Layer 12 of a small transformer language model trained on English Wikipedia (16 layers, counted from 0, width 128).
A neuron adds its activation times its output weights to the MLP's output. To switch it off is to set its activation to zero at one token and run the rest of the model.
A neuron's activation on a vector x is SiLU(gate . x) times (in . x), where the dot is the dot product.

Input weights of the MLP neurons that the questions are about. A number n stands for n times 0.00058.
n54 gate: 113 126 -95 -125 -75 71 -41 -84 82 88 0 -156 49 -56 -26 -37 82 -100 -49 167 -34 -106 -49 114 41 0 -215 15 -186 48 27 -182 -135 -7 -78 153 107 157 111 70 162 -51 151 12 -23 15 152 -54 -22 -74 -73 -135 -97 215 -56 44 -64 -312 -87 -137 69 50 -105 281 -94 124 -29 -58 126 18 -148 183 197 -106 67 245 -97 -121 38 245 -173 -76 85 30 -23 -116 408 109 171 70 167 97 53 78 18 20 -55 228 -117 -19 -41 -196 86 371 -105 -34 -61 59 -210 57 166 -11 -56 -15 135 227 -90 -48 -156 89 121 -86 31 171 177 -59 38 -49
n68 gate: 174 208 -50 12 94 106 51 307 21 -12 51 16 71 62 -67 23 -274 -182 -44 86 -331 -99 -282 12 35 -88 -185 174 151 12 -140 -141 -125 -168 -166 -220 124 24 141 -73 -65 -115 73 81 -169 145 64 120 4 203 -149 -4 -65 -149 -51 138 114 118 -34 66 -100 -61 106 -16 11 23 -27 37 86 -31 257 352 264 40 101 34 16 -79 -36 378 59 -23 69 -135 -48 -129 48 -41 -19 120 -30 -12 -166 39 101 -75 -196 -12 127 133 -43 -71 55 -322 106 -256 64 4 -64 164 -40 -81 -150 153 -149 23 169 23 -56 225 23 109 -311 81 -41 0 87 4
n111 gate: -13 66 -127 13 99 -27 366 79 -55 75 164 18 -139 211 70 -203 138 -43 52 -253 -48 105 13 227 -52 44 -33 -52 188 -64 -163 -80 343 77 -86 -97 -281 -167 -58 -119 -196 54 191 204 -74 80 -145 -95 94 219 249 -4 179 -13 4 42 -204 -9 269 -154 154 161 100 -113 -8 113 -211 270 60 -17 27 70 -268 -92 -103 -183 13 -140 175 69 17 -425 34 262 -4 -13 203 -135 62 -64 37 150 87 -236 179 -137 36 242 118 -224 63 -4 22 -30 155 13 -232 -64 -97 -13 -48 34 -61 208 69 39 312 -34 303 60 -157 -120 90 -40 0 28 9 -52
n141 gate: 126 116 -196 -22 42 37 -83 207 107 92 -49 -23 15 -56 110 -219 106 -75 118 -139 -167 103 234 -96 109 19 11 -15 11 345 73 114 -47 -278 -107 -27 27 -19 31 204 -66 -83 85 -288 -46 18 -108 -72 56 -172 -229 -136 59 7 83 11 11 -49 -110 22 -8 74 148 125 85 242 206 -114 -75 -89 67 -31 35 215 -105 80 19 -96 -19 -23 -114 15 33 -103 -69 -194 -85 -24 183 49 -43 -34 -110 -90 183 28 271 -11 -198 -15 75 -87 30 -106 -53 -11 -104 146 -181 81 8 190 118 79 -272 -225 -178 177 -148 179 -7 0 83 -106 -79 -157 355 76
n165 gate: 0 20 -43 -47 -115 -100 79 48 -7 -16 18 128 -135 173 -28 -4 87 70 292 -188 20 -20 -103 -20 -90 113 74 96 236 47 -165 -38 49 -63 -19 121 -60 125 77 -50 203 25 237 -41 -226 50 -16 110 -235 82 49 -4 45 -204 98 112 64 -52 292 -269 -173 4 48 83 -18 35 35 370 31 -120 58 221 53 -108 157 324 -114 16 36 -131 198 -179 58 264 -64 50 113 -260 188 125 -131 -16 151 121 -47 -113 -103 93 -48 -75 32 -103 -20 -265 71 -175 76 165 -109 -48 -12 -70 107 178 103 192 143 185 284 113 35 -90 -144 -29 -219 -73 -96 -142
n197 gate: -204 95 -48 -123 -105 -139 -287 -25 48 8 109 -218 -309 36 69 243 -69 168 -41 68 163 192 -49 74 -258 -21 -34 -57 -12 359 173 -103 -4 101 69 -50 -33 -194 -75 -183 -272 94 -48 159 -473 47 4 -93 -185 -17 184 24 -67 39 -85 255 69 -49 -55 -140 -136 21 -12 154 208 205 -8 118 -165 51 -21 -50 -109 62 117 59 76 -86 -58 98 -94 -66 -20 70 128 -205 116 -169 31 -173 -12 -32 -12 12 16 -120 304 -24 -184 -44 -132 102 -252 130 -85 -200 -21 -60 17 66 -66 -104 -24 -69 235 -113 -49 202 32 -84 -64 -40 -85 143 157 -60 258 -69
n250 gate: -126 -194 -220 75 278 298 144 -197 -24 -186 155 251 -252 -19 -65 -53 114 34 -19 -121 260 58 91 89 -117 101 122 -42 -35 52 -62 -222 102 -136 97 -116 -213 -16 47 -131 4 252 -82 -55 -206 -122 -97 -84 170 59 -78 74 -12 -37 11 -4 -34 19 4 34 167 -24 -19 -149 -48 81 59 262 94 52 123 -43 -204 -8 -49 73 208 -158 -15 -130 -153 -106 -90 -81 4 26 116 -28 -51 34 130 42 80 -41 -23 -185 40 142 -12 -228 -152 11 -27 23 -144 218 -89 -60 23 -294 119 -19 46 149 38 98 11 106 156 -49 22 -159 -99 343 -36 -155 -12 187
n54 in: -172 -218 -98 -21 -245 0 25 14 -45 119 -16 -86 118 226 107 -18 0 112 115 145 118 -29 53 65 -187 -40 -137 93 -29 129 4 -97 168 0 17 -51 -11 -69 18 -105 15 -149 -91 -51 14 -38 145 -20 155 129 -44 -104 15 21 46 188 -64 -257 14 88 -62 143 -89 167 3 149 -35 252 60 -90 207 -163 55 32 113 -195 -60 79 29 -14 -100 -113 17 65 -87 41 -105 122 115 -155 71 120 132 -63 42 139 207 175 258 -28 23 197 -196 4 -35 186 130 169 304 -33 -14 25 39 -68 -60 300 -57 155 25 -165 132 156 33 -114 60 227 -14 -53
n68 in: -25 -46 106 -131 -158 -85 17 -68 80 -235 0 35 42 209 60 3 -14 -86 -7 -10 49 0 87 174 -84 -90 -175 272 -121 34 -196 20 -29 80 13 114 7 -79 -22 45 -14 191 -17 -61 28 10 -171 -20 108 25 -58 -78 4 -109 63 34 -155 63 72 -62 193 145 -109 126 6 -129 -48 40 42 62 -109 -18 -105 135 49 122 375 -71 7 63 35 -57 -138 -71 -18 37 175 11 -23 177 -93 118 123 -250 125 -44 7 -186 -99 -119 -25 176 -112 -182 -31 35 -181 -73 136 36 50 0 -32 -161 91 281 -67 -223 128 -24 258 -73 51 15 -95 -357 -14 102
n111 in: -80 -92 49 18 208 100 61 -40 -33 26 143 -51 -177 43 152 -47 4 -110 142 -11 -54 225 -50 -105 -261 236 17 -62 47 -191 -55 -73 78 -4 17 -128 -7 33 -48 -180 44 -4 39 -255 264 -24 102 -155 -82 71 -11 52 97 31 -225 152 7 -206 126 46 -59 78 -22 36 -136 -150 -42 7 132 -302 -108 -289 -78 -131 -82 204 267 51 -142 -271 -162 -114 127 11 -29 125 88 135 -7 178 160 135 -87 -171 128 125 -37 14 7 129 29 90 40 25 -86 4 -128 146 4 -201 54 248 162 -148 -79 -14 58 0 3 60 28 -43 -4 63 11 -77 18 -43
n141 in: -149 20 -74 42 141 27 -13 137 -75 -33 134 -53 -3 137 -271 62 0 36 13 133 125 -36 -102 -162 157 -148 59 63 90 26 107 48 -34 -114 -108 124 53 -90 205 96 95 -100 -26 142 -63 35 80 9 -98 -159 172 -29 -17 -121 -59 26 26 -26 230 -133 -147 109 -85 -59 -53 -137 0 -157 -42 58 65 -67 -88 166 238 -155 -62 143 -256 -30 16 9 -222 -159 -100 64 -197 -178 37 -26 -16 -104 -175 -55 29 -190 -51 -65 -232 -157 74 -82 -49 -122 59 82 37 172 170 -83 10 19 -109 -7 -98 33 155 -42 105 -84 51 56 -188 -119 -69 -58 -20 121
n165 in: 55 45 43 50 -59 -50 -268 -187 138 -86 14 -186 74 -183 -115 -150 271 76 219 -66 48 -81 220 -4 -128 49 -117 52 -104 116 176 -253 -45 248 -97 -195 -52 -37 4 -126 -136 -27 141 230 -107 11 -277 84 117 175 106 -100 46 -125 84 -263 52 118 139 113 -93 19 -4 -133 -3 -175 -36 -31 109 72 -46 -116 121 -145 77 -81 -47 182 -153 44 -74 -131 -181 -123 -15 -103 -154 31 -108 36 -49 4 -155 40 -152 -12 15 -108 -22 110 -127 255 -74 26 48 -111 -60 47 123 -101 33 -40 243 -44 -66 18 118 -117 -193 -22 -25 29 -84 156 150 -27 70 228
n197 in: -130 -26 42 130 161 184 32 -51 -3 120 27 -145 22 -14 -65 -39 57 -120 72 -163 65 -14 -7 -69 -206 37 -101 4 11 -144 80 14 184 7 -185 4 -364 4 7 102 162 98 -105 -48 79 -135 4 68 270 -15 7 136 133 -24 -132 -228 -148 -7 -91 7 -87 -133 -22 -36 48 17 154 -149 124 98 -168 -26 -7 -280 46 -31 181 148 -123 -7 140 -117 60 72 109 -94 -171 -22 -181 32 119 106 166 -152 -272 -64 63 -63 40 21 -10 184 -50 36 -175 -25 62 -32 149 -117 195 -11 104 4 -193 142 -18 -267 -51 25 -123 -228 -246 15 -79 -10 -155 86
n250 in: 55 18 -71 -71 -27 -93 92 -45 60 143 57 21 -31 -150 62 -195 65 -30 122 -92 86 239 -89 -181 -137 253 -87 -100 178 -122 73 -20 138 -20 -29 -35 -21 -84 -155 -20 -244 224 81 32 -48 -17 98 -23 -123 50 -4 -40 -4 -87 137 7 -204 -28 -57 7 -84 -156 -21 17 -56 37 80 175 153 -298 -104 87 64 -87 3 96 140 73 63 17 45 -73 -61 -7 -52 113 172 -57 -69 235 -75 82 -52 -157 -180 286 32 68 -156 106 97 -31 14 -7 14 145 -42 -116 -101 -280 156 -7 -90 -120 86 109 79 27 357 115 -54 -62 11 -156 90 -45 107 48

Output weights of the MLP neurons that the questions are about. A number n stands for n times 0.00047.
n54: -31 -44 43 -5 -34 211 81 137 -45 19 -122 97 94 85 5 53 84 16 123 221 50 -9 -69 163 -164 227 -346 -13 -347 -263 -132 -58 -241 134 -247 99 154 129 167 249 -24 -371 -25 93 -90 163 203 -243 -186 177 155 -120 163 -5 -187 36 -104 -143 -171 157 -10 140 26 52 -116 67 -82 193 -5 -208 -461 -248 179 286 5 115 -87 179 38 278 60 -381 97 -94 77 -33 31 180 -66 182 -119 273 200 288 95 -102 -243 342 67 23 -115 -36 -34 -124 146 -316 103 -10 19 74 -163 120 -33 -18 333 309 134 -36 172 -247 286 171 76 264 -14 -200 -90 -74
n68: 118 -21 36 86 -238 0 5 166 43 -31 128 -308 193 186 216 191 -39 -98 152 -13 30 46 9 201 55 31 240 239 -36 -81 -92 -30 283 -10 170 -45 -62 -18 -76 -91 -73 -86 -218 87 -299 275 338 147 -94 167 -5 20 81 -81 76 34 -34 17 268 130 224 -194 -229 63 -197 -34 151 -102 -48 -50 -4 -335 -84 42 144 54 266 -278 -91 -70 -126 -321 70 -28 118 49 -268 109 5 -152 328 -5 -153 33 -54 -37 13 -242 318 203 -208 8 -37 229 47 9 246 -28 -199 -128 91 175 -59 65 169 -190 -37 -64 -174 141 -73 -72 -276 -15 148 166 330 -219
n111: 151 -93 219 -74 127 -395 -31 -57 -13 133 -55 94 -54 50 190 -70 -99 -15 -114 -164 241 0 105 -62 51 -187 -170 -30 179 -264 5 118 -36 -31 142 -141 -59 -134 426 221 33 309 165 224 -102 167 9 117 -39 90 41 71 -263 -73 -430 -4 136 -125 17 -184 288 289 -86 290 188 0 103 23 -90 -10 -13 -141 -5 -105 -147 -398 -115 -213 218 22 14 -129 -36 438 -79 114 150 -53 -21 120 -55 147 -139 107 -157 44 156 374 -237 -142 10 -69 -189 -110 141 51 41 -119 -118 17 207 -111 -272 -150 -101 0 24 -140 356 -9 -244 174 78 82 -209 261 -82 10
n141: -126 130 251 -54 212 276 -191 27 241 -49 -193 107 159 -262 26 -45 -22 -29 -48 -149 236 -240 32 97 157 227 248 -244 -199 -160 -163 -148 40 -190 193 101 -56 -285 -175 -189 152 -57 243 52 -23 216 144 36 -210 252 -125 34 -218 -33 52 -300 -42 -236 155 -13 9 -96 142 -84 -54 215 167 -135 99 -124 -30 -45 210 41 30 -53 -162 30 40 26 314 -48 -250 -160 -40 118 -297 -86 242 140 31 -152 -4 -99 -182 42 -115 5 -229 -132 -163 -87 127 -186 183 201 -78 -133 135 24 -85 -298 -84 -221 83 157 -28 -101 266 26 54 -59 -21 -138 137 268 -167 -14
n165: 143 22 -5 66 -139 -6 197 34 115 61 141 147 17 -42 117 -90 -27 -210 257 -28 -179 -92 54 83 -332 -169 78 337 23 -60 -10 -126 279 -196 -422 28 221 -66 42 130 -10 150 243 333 -248 161 -319 -177 259 -193 -359 -134 42 218 80 18 89 167 89 220 -99 78 42 38 378 20 -57 -134 169 -63 -124 53 104 175 146 46 -86 72 -122 265 -5 264 -82 -384 -176 5 96 -177 234 36 47 -62 46 301 -103 -323 178 -35 -66 122 -282 171 101 164 213 52 -87 -111 28 4 -126 -74 89 36 -83 115 171 58 0 92 -38 4 -62 198 -163 382 -359 83
n197: -126 -132 378 150 -123 -39 42 62 -441 -125 28 324 -41 201 -76 -52 -63 101 240 -312 -124 -204 -24 0 -9 -146 83 -264 -148 113 -48 -197 47 -147 65 41 -100 61 99 -44 -254 -79 -54 41 -54 193 56 -223 101 -168 355 -56 -340 -34 335 4 283 -117 9 97 93 -255 46 -357 194 -130 -14 50 36 -234 9 33 -338 -48 90 -365 243 67 -152 -32 -101 130 54 -139 -94 -216 -82 27 65 35 -181 -159 -222 -26 51 154 171 -147 202 174 137 -277 242 -37 69 -107 14 57 32 -115 -243 146 260 156 155 73 39 26 93 159 -85 -167 79 139 103 366 -83 91
n250: 0 52 25 184 177 18 74 -383 82 104 -241 -474 -47 81 163 35 177 71 -190 -64 124 -41 5 9 211 -277 99 36 78 -203 -75 140 117 20 201 150 -298 -13 24 120 4 217 -23 89 -27 -72 172 252 -136 161 59 166 -126 247 -41 -33 -157 -57 25 -264 -152 21 -93 -195 -141 -5 229 -90 -80 -24 220 266 -96 13 294 -133 -74 -50 113 -76 135 239 13 112 -114 -94 -206 113 171 -104 26 -86 123 -85 39 10 130 252 202 -200 251 154 -124 -139 -50 231 153 -210 -149 -135 102 -41 48 275 -136 -38 63 -58 127 -132 57 33 -127 -130 205 289 -59 -225

Each question names a token from some text and the token that comes next. It shows the vector x that enters the MLP there. A number n stands for n times 0.011.

Then comes g, the gradient of the next token's log-probability with respect to the MLP's output, scaled to length 1. A neuron's effect is roughly proportional to its activation times (output weights . g). A number n stands for n times 0.00085.

"ul", then "ia"
x: -74 -98 -135 -17 -63 46 -24 -101 -134 171 87 -103 -189 145 -2 144 50 107 203 99 106 31 106 129 57 -66 256 -33 4 -26 18 2 95 72 -25 40 36 -241 190 -12 -130 -222 21 195 17 -198 -61 -65 -1 142 128 106 -79 138 208 -71 -143 -65 -60 74 -124 208 44 -121 -101 144 74 33 -25 -14 42 -50 -41 -20 49 193 2 55 94 6 4 63 -151 -5 43 113 -141 -41 73 -4 29 56 98 -15 110 59 -140 -65 -118 24 79 22 -181 153 -120 -18 -19 -20 -241 37 128 -115 24 -62 176 53 41 -219 -83 -11 -132 -104 12 63 -177 -73 -20 -28
g: 62 -74 100 -142 -164 -138 32 35 27 -60 -104 -44 -101 103 -1 155 -202 134 26 -153 55 -126 -61 -87 64 96 104 29 164 -25 117 -108 -182 90 4 84 68 135 -51 136 -19 -20 -136 178 63 56 120 188 -15 -139 15 47 -47 46 7 -8 -34 127 195 47 196 -205 -11 83 -28 145 119 -4 -91 80 -29 -41 107 93 -61 66 62 115 -72 3 72 45 48 -122 23 63 -225 -141 165 13 65 -110 -16 -72 -131 142 -215 14 -20 226 76 106 109 -26 -31 -166 84 -145 -105 -114 -172 184 116 122 23 67 -58 -46 -37 139 -29 -55 51 -79 -85 -39 97 -149
Switching off which neuron hurts the next token most? n197

" Bar", then "ris"
x: -142 10 -43 13 48 42 221 -120 -70 -74 -62 136 6 160 -91 83 113 213 27 4 -89 61 59 -51 11 -274 35 60 78 -24 15 178 -74 47 164 87 -124 -22 10 94 154 -51 82 130 9 44 -68 -42 6 -66 91 105 136 77 -14 53 -31 14 -195 195 5 3 -116 40 -133 -92 -37 10 -15 93 -62 32 5 -16 -1 126 -111 -28 46 72 -44 36 -29 -65 31 112 101 82 -52 -72 -65 -78 -13 -99 -19 -54 -58 -78 30 106 64 48 84 -58 112 -103 -116 -38 72 45 -182 -82 -182 -115 -52 -60 -329 62 -256 -95 201 -20 50 41 -15 -209 -6 -7
g: 129 139 -154 -23 -21 66 -87 4 101 59 166 84 115 60 11 -60 -20 8 21 -108 177 155 -55 319 73 25 -199 9 40 -82 -20 81 99 37 110 -33 -110 144 35 66 -11 133 -106 -49 -9 -260 98 73 -174 -211 -38 31 149 -235 -60 -1 -12 98 81 -15 -79 -43 146 -57 8 202 13 75 64 -40 1 101 -2 194 14 135 -22 13 80 45 -8 114 41 -16 26 -109 142 8 82 87 -8 -68 103 168 262 63 -180 78 -165 -100 -74 37 -15 91 33 -43 1 -87 -30 -28 147 -2 -52 212 115 -51 40 14 -45 -109 31 -52 -22 67 36 -145 -127 -262
Which neuron, switched off, raises the next token's probability most? n197

" stat", then "ue"
x: 69 -2 -82 60 35 -68 -35 135 -85 11 -76 81 116 50 29 -61 -4 -13 56 80 56 -1 -126 132 29 -19 0 -159 122 163 230 161 1 -24 348 -46 -29 124 -171 20 97 24 -156 -102 166 67 15 -164 32 34 -49 50 -39 109 -2 130 -12 -56 -233 34 6 76 19 15 -88 -100 -66 91 95 108 41 -210 81 -86 -36 154 -103 -75 189 208 -86 14 -190 -24 -73 96 -70 -120 -31 94 -52 -68 54 26 -56 160 -10 -36 -2 20 18 133 4 70 82 257 16 -69 -160 -106 -174 -169 -22 -10 150 -50 -67 25 -194 -62 -41 -64 9 -185 38 120 131 18
g: -1 -53 -22 72 -45 70 8 128 135 -66 6 -125 29 79 50 97 -24 -50 -192 -72 50 15 -4 313 -98 77 -67 -15 -88 82 30 41 -61 220 -55 -53 -53 175 27 153 -124 -86 13 -170 -238 -135 -37 -46 18 51 109 -116 -23 69 -95 -62 79 55 -28 15 -118 -180 -30 -7 -198 82 -158 -126 119 -56 73 -190 -305 -253 191 96 118 -13 -170 -2 -132 56 -13 128 -91 -84 -33 31 108 -119 -101 -57 181 -2 24 -44 -88 61 90 -46 11 -87 16 -59 163 4 48 -73 -133 5 22 -26 64 -12 -43 19 144 92 -55 6 -32 215 -103 52 65 18 226 -38
Which neuron, switched off, raises the next token's probability most? n165

"all", then " club"
x: -48 -56 151 -149 89 -89 99 -61 19 -309 -148 -18 168 -30 -56 9 232 100 90 -53 25 66 11 -60 -33 120 168 -17 -121 44 121 -76 -134 135 -54 -47 153 -2 303 -56 -92 -58 -20 67 101 -61 117 2 202 -155 -11 80 136 -53 7 -157 54 45 -149 14 -122 -46 -75 75 -62 78 151 9 -21 86 -81 -32 -48 142 -112 -73 -116 -185 288 35 -33 146 -9 28 -101 194 -43 -29 -13 -182 -40 134 20 -61 -186 139 95 -75 -33 -49 48 21 102 -57 7 -97 -63 -25 -36 -16 -36 42 21 10 -59 47 105 -145 -174 -163 -86 13 73 8 -283 68 34 -60
g: -89 -31 -43 92 208 27 -105 -30 -57 29 -99 103 -105 114 -245 14 -66 36 -26 -4 21 -42 -33 -84 20 260 -35 -241 -155 35 -95 81 160 25 11 87 -60 -37 -7 -28 79 106 -144 203 -70 -44 -179 175 -218 -9 143 64 -23 180 129 -47 215 131 -20 111 -15 183 -19 -55 5 78 -34 60 -5 -174 -128 58 -23 -26 13 -3 121 32 64 42 51 -38 38 22 127 33 73 -88 -7 -19 75 131 102 -105 -160 -49 474 161 91 27 51 -36 -146 46 -6 -71 -46 -5 -177 -6 66 49 -91 -45 66 -14 -94 130 22 -4 14 17 -2 -106 46 -6 77 45
Switching off which neuron hurts the next token most? n165

"ut", then "ob"
x: 57 -236 141 90 87 74 29 -95 103 -144 69 16 -19 21 143 34 62 -7 122 136 51 22 -1 39 50 -16 -172 68 10 -85 85 55 94 -200 108 -158 126 101 46 23 121 -12 2 -196 -303 5 -1 -124 -3 -21 108 58 -53 -183 93 -149 -18 17 -326 133 -38 -38 90 23 -56 113 51 -139 -73 -54 87 -43 167 -349 49 134 67 -25 -34 45 -144 -13 -116 91 -265 68 12 160 85 56 -105 -135 -140 219 -78 -36 64 -15 -96 54 -22 22 -75 216 27 100 49 48 -19 301 73 -76 -127 -121 60 28 61 -43 -35 -30 32 -186 -21 247 27 8 -37 11
g: -33 -1 -93 -98 -40 22 22 17 54 -311 40 17 30 -78 -167 12 73 30 42 -140 10 -2 -211 37 -95 -127 45 -98 99 -60 -70 -116 98 112 -51 50 18 -15 -9 6 -22 -34 -48 273 -24 43 3 -171 -14 175 78 -51 268 261 300 -104 -47 -140 -181 185 105 54 87 0 14 -102 124 -41 -50 148 -93 29 154 -32 53 124 64 -59 74 67 89 -50 -5 -43 110 -125 -29 4 -50 -4 -14 24 127 62 -65 -42 -314 -44 -213 -70 -85 -163 6 52 -112 -64 209 39 78 55 16 18 92 16 58 63 -146 26 -5 -108 33 -3 -58 158 117 -33 -93 -2
Which neuron, switched off, raises the next token's probability most? n54

"on", then ".\n"
x: 52 74 61 47 117 -60 -92 -164 -38 -9 -138 233 188 3 -107 13 55 14 148 96 -290 70 3 -41 18 58 283 -12 5 34 -167 83 -159 -15 173 16 19 29 -1 46 102 64 8 -20 89 56 -85 35 64 138 -60 24 -133 13 114 -218 125 -18 -95 -21 84 -122 -173 -134 -74 31 99 -110 55 -34 66 143 225 -78 -5 39 -93 -6 70 -270 41 200 -62 -35 -135 145 -92 -24 -21 3 -11 27 -17 46 -138 72 -26 81 -61 74 118 109 -12 90 37 19 15 -83 125 161 194 31 141 -36 -119 -222 169 14 -199 72 -31 97 -98 30 -154 -29 13 -72
g: 33 -216 -76 27 -130 -94 51 -9 -95 6 40 -90 14 -64 -78 37 -76 -41 -18 -64 -100 68 -75 -54 -26 -139 -34 64 325 12 -11 -5 26 92 59 -1 20 0 -39 232 204 85 -76 -143 -2 -184 -109 32 2 -27 188 88 43 115 53 -27 102 -40 -153 52 70 226 189 -124 3 -124 49 131 27 79 -94 -107 237 120 100 -11 -25 -42 -193 194 98 -49 -180 -186 -122 -137 105 10 -40 -100 -72 47 52 -119 208 133 -16 -36 146 -65 2 -79 101 133 37 29 -238 -39 -57 -49 101 -102 -21 -7 61 -83 -5 -191 -16 -37 37 1 143 39 30 136 -117 117
Switching off which neuron hurts the next token most? n141

" go", then " to"
x: -90 -174 43 164 -8 7 115 98 -206 8 -80 -5 312 -76 -40 25 37 92 76 28 156 -86 -83 -107 -67 -12 -69 -139 57 -40 -155 -34 55 72 56 22 69 -116 160 213 211 -164 -134 4 22 36 83 51 102 -180 -185 63 -67 -94 40 -41 112 -32 -134 -27 14 -113 -17 -20 -176 -40 12 92 -101 193 160 -58 -5 -20 -53 159 177 36 19 -49 -100 -153 60 7 30 -19 -3 66 180 74 -79 43 35 57 8 -146 192 46 41 -82 181 -77 23 176 115 55 19 30 90 -18 88 -154 -160 9 140 -73 -110 143 -125 -149 49 47 -67 -83 27 104 157 130
g: 92 -41 6 -233 34 -100 11 16 -100 -51 -40 56 -78 74 51 185 -11 68 136 -144 -121 219 -79 82 5 57 -61 140 8 -78 64 136 -88 102 -20 -113 -163 -47 -46 59 54 180 -121 -119 -52 145 -100 68 -181 -60 90 70 -146 -180 -77 1 9 77 -143 93 108 -209 -83 16 111 60 -42 148 -102 -31 -21 85 -15 -65 -79 -56 95 -174 -123 -85 176 -160 87 37 -48 82 102 -85 79 6 26 -115 -162 65 -194 65 -88 91 -54 7 50 33 -174 -169 160 -34 -92 -111 134 -132 127 60 -175 -3 -56 -52 -40 263 42 91 -61 162 69 19 -16 61 66 166
Switching off which neuron hurts the next token most? n111

" for", then " over"
x: -64 149 73 -139 -96 -71 74 31 -51 -59 -125 53 -11 -11 40 57 95 -221 -92 -37 -16 111 -2 -6 9 173 235 6 -1 -4 13 129 166 69 257 159 -106 -98 -29 -8 87 -112 -101 -44 251 -17 -10 67 -138 9 175 220 -141 -104 -28 -97 70 -16 -60 -98 130 225 -86 -48 -136 146 -136 -171 -47 -50 81 -11 -100 -25 -104 -165 254 80 23 -76 -83 48 -194 -72 -12 133 -1 -140 29 128 -155 -1 55 -140 -13 133 -28 69 -35 -49 -22 -2 -26 27 199 -98 -22 -49 22 -78 23 119 -195 148 9 31 -2 44 -83 25 81 77 -61 79 161 28 -68 137
g: 53 22 20 -146 -88 -13 2 47 43 -39 16 -119 146 134 54 -113 35 151 -270 108 -15 69 45 86 -129 -154 -71 -34 127 50 -115 -110 -92 80 36 -116 18 -84 114 83 -89 148 -127 50 1 3 -71 25 30 -83 -104 153 60 97 -161 -142 81 53 -17 -154 16 -100 133 53 7 239 -136 -40 5 61 4 9 60 -34 -107 -36 89 -42 -27 -78 36 8 186 179 -25 -12 -202 139 -235 -65 80 -21 -5 -72 -270 215 -327 39 148 -49 -102 -48 146 -62 125 15 75 85 -39 -33 98 10 54 -135 -14 -31 -149 -107 -78 -141 34 19 77 -72 -20 -92 -182 -57
Switching off which neuron hurts the next token most? n111

"one", then " stat"
x: 9 83 -24 -4 137 -75 5 -206 -154 71 -186 -43 85 -48 -55 -120 43 -18 4 147 -127 22 -94 89 16 107 40 -12 41 102 -4 123 -62 -8 90 27 -45 -17 278 -49 136 -70 81 -128 33 33 12 47 -23 -45 65 -13 61 32 -28 24 -55 -10 -242 -41 228 -165 31 86 -220 44 2 47 70 48 318 -74 -196 -130 -81 27 12 29 -102 -23 109 -52 12 18 179 -33 157 63 106 213 -17 20 53 28 -185 -48 -19 257 -46 47 106 33 151 80 -15 343 47 11 210 16 21 -131 -13 -169 13 -132 93 -98 33 -96 9 -14 19 -168 -160 -29 17 60
g: 125 -161 155 267 -90 -75 348 -37 -100 -18 -72 -88 -82 26 -181 -172 87 -98 142 10 80 148 115 -114 -87 258 123 -76 46 90 33 84 -84 34 13 -75 175 -127 139 96 108 -92 48 10 -252 27 121 101 -72 -52 -49 -68 -137 145 -78 73 -159 -135 1 -10 11 59 28 -7 35 148 -120 43 74 -40 -43 68 -2 89 116 -18 10 19 85 130 77 -102 122 138 78 117 93 -50 65 -69 2 66 105 -35 19 -42 -15 -8 -175 -155 -89 -135 -27 10 120 -152 57 41 67 -27 9 -4 8 34 95 155 -37 -82 22 87 92 -15 -185 190 145 -46 -62 -70
Switching off which neuron hurts the next token most? n54

"J", then "A"
x: -41 -93 -164 -7 18 -99 286 -51 48 41 74 -243 -119 -20 66 49 -7 45 16 60 -114 191 29 62 30 27 12 -95 -12 -20 -70 -46 124 83 187 -76 -65 -18 -87 -194 78 26 68 6 -40 -57 9 148 -89 -12 113 -21 170 10 -144 27 31 -104 -38 1 66 42 -35 -11 -69 -108 -70 220 70 17 93 -112 -60 1 -10 93 -103 212 120 70 0 -162 -196 111 -3 39 56 190 197 70 -198 17 93 -81 -28 104 26 -164 198 114 123 38 38 16 64 174 64 10 77 35 -85 -113 -29 3 -25 277 -36 -194 -110 74 147 41 -99 -218 31 -198 7 -185
g: 102 -128 -90 46 73 48 94 260 -49 34 152 110 15 55 -203 66 -54 34 123 116 223 35 68 -114 -118 25 -70 -15 -83 1 43 256 -38 31 -73 -116 142 -189 -74 55 7 -67 65 83 -1 -97 66 22 87 -28 -53 -54 181 144 -7 -47 -28 55 49 101 198 -127 2 131 11 -26 11 -75 -145 -18 43 -1 -64 61 -6 55 26 -212 -71 -44 94 -132 -139 138 -243 124 -32 -25 -68 26 -74 -97 -109 -83 -149 -70 219 -61 -85 -40 -64 -261 -11 80 29 78 109 224 -120 -7 9 178 -33 -44 207 126 7 -51 55 -69 -40 -38 -162 22 2 64 -49 -206
Switching off which neuron hurts the next token most? n111

" long", then " develop"
x: 52 -243 -88 136 156 -67 3 6 -54 0 81 30 199 84 182 -80 -72 29 -51 95 9 49 -151 85 65 1 -8 -11 105 -41 16 195 -80 -109 87 -170 125 -118 83 -78 -24 -224 -53 50 -16 45 -20 -15 -111 -59 84 -116 158 8 63 52 -154 -195 -105 -126 -82 -46 -36 -34 -210 -48 -63 0 -171 75 94 26 -111 24 -1 84 -14 -90 115 139 15 4 -122 142 156 -30 -70 150 6 93 -229 56 34 -15 82 -56 214 10 -125 107 -58 -56 -135 79 42 -80 -121 150 -39 111 163 -195 -69 -73 -194 -172 86 100 -126 -68 -15 -130 -77 -93 -323 38 66 -2
g: -135 22 69 13 12 -32 -26 -84 -56 -90 -147 98 32 -39 40 -249 36 -127 -35 87 58 -2 221 44 32 -90 59 -87 -22 13 51 28 -126 149 70 -92 -217 227 -66 -65 -43 -133 275 -137 -193 40 -184 114 -46 -73 41 25 -91 -28 -55 197 -165 -9 -43 -39 8 70 -4 118 38 -78 -81 81 -30 4 -48 280 116 -24 -272 -107 57 -137 22 112 -46 3 57 -23 48 -45 -217 119 71 28 110 81 149 100 0 -39 -71 69 -49 -18 49 143 56 62 107 -190 -113 -19 50 -188 40 -61 -86 2 -4 -41 42 138 60 -18 -14 226 -46 -92 234 -6 -13 77
Switching off which neuron hurts the next token most? n68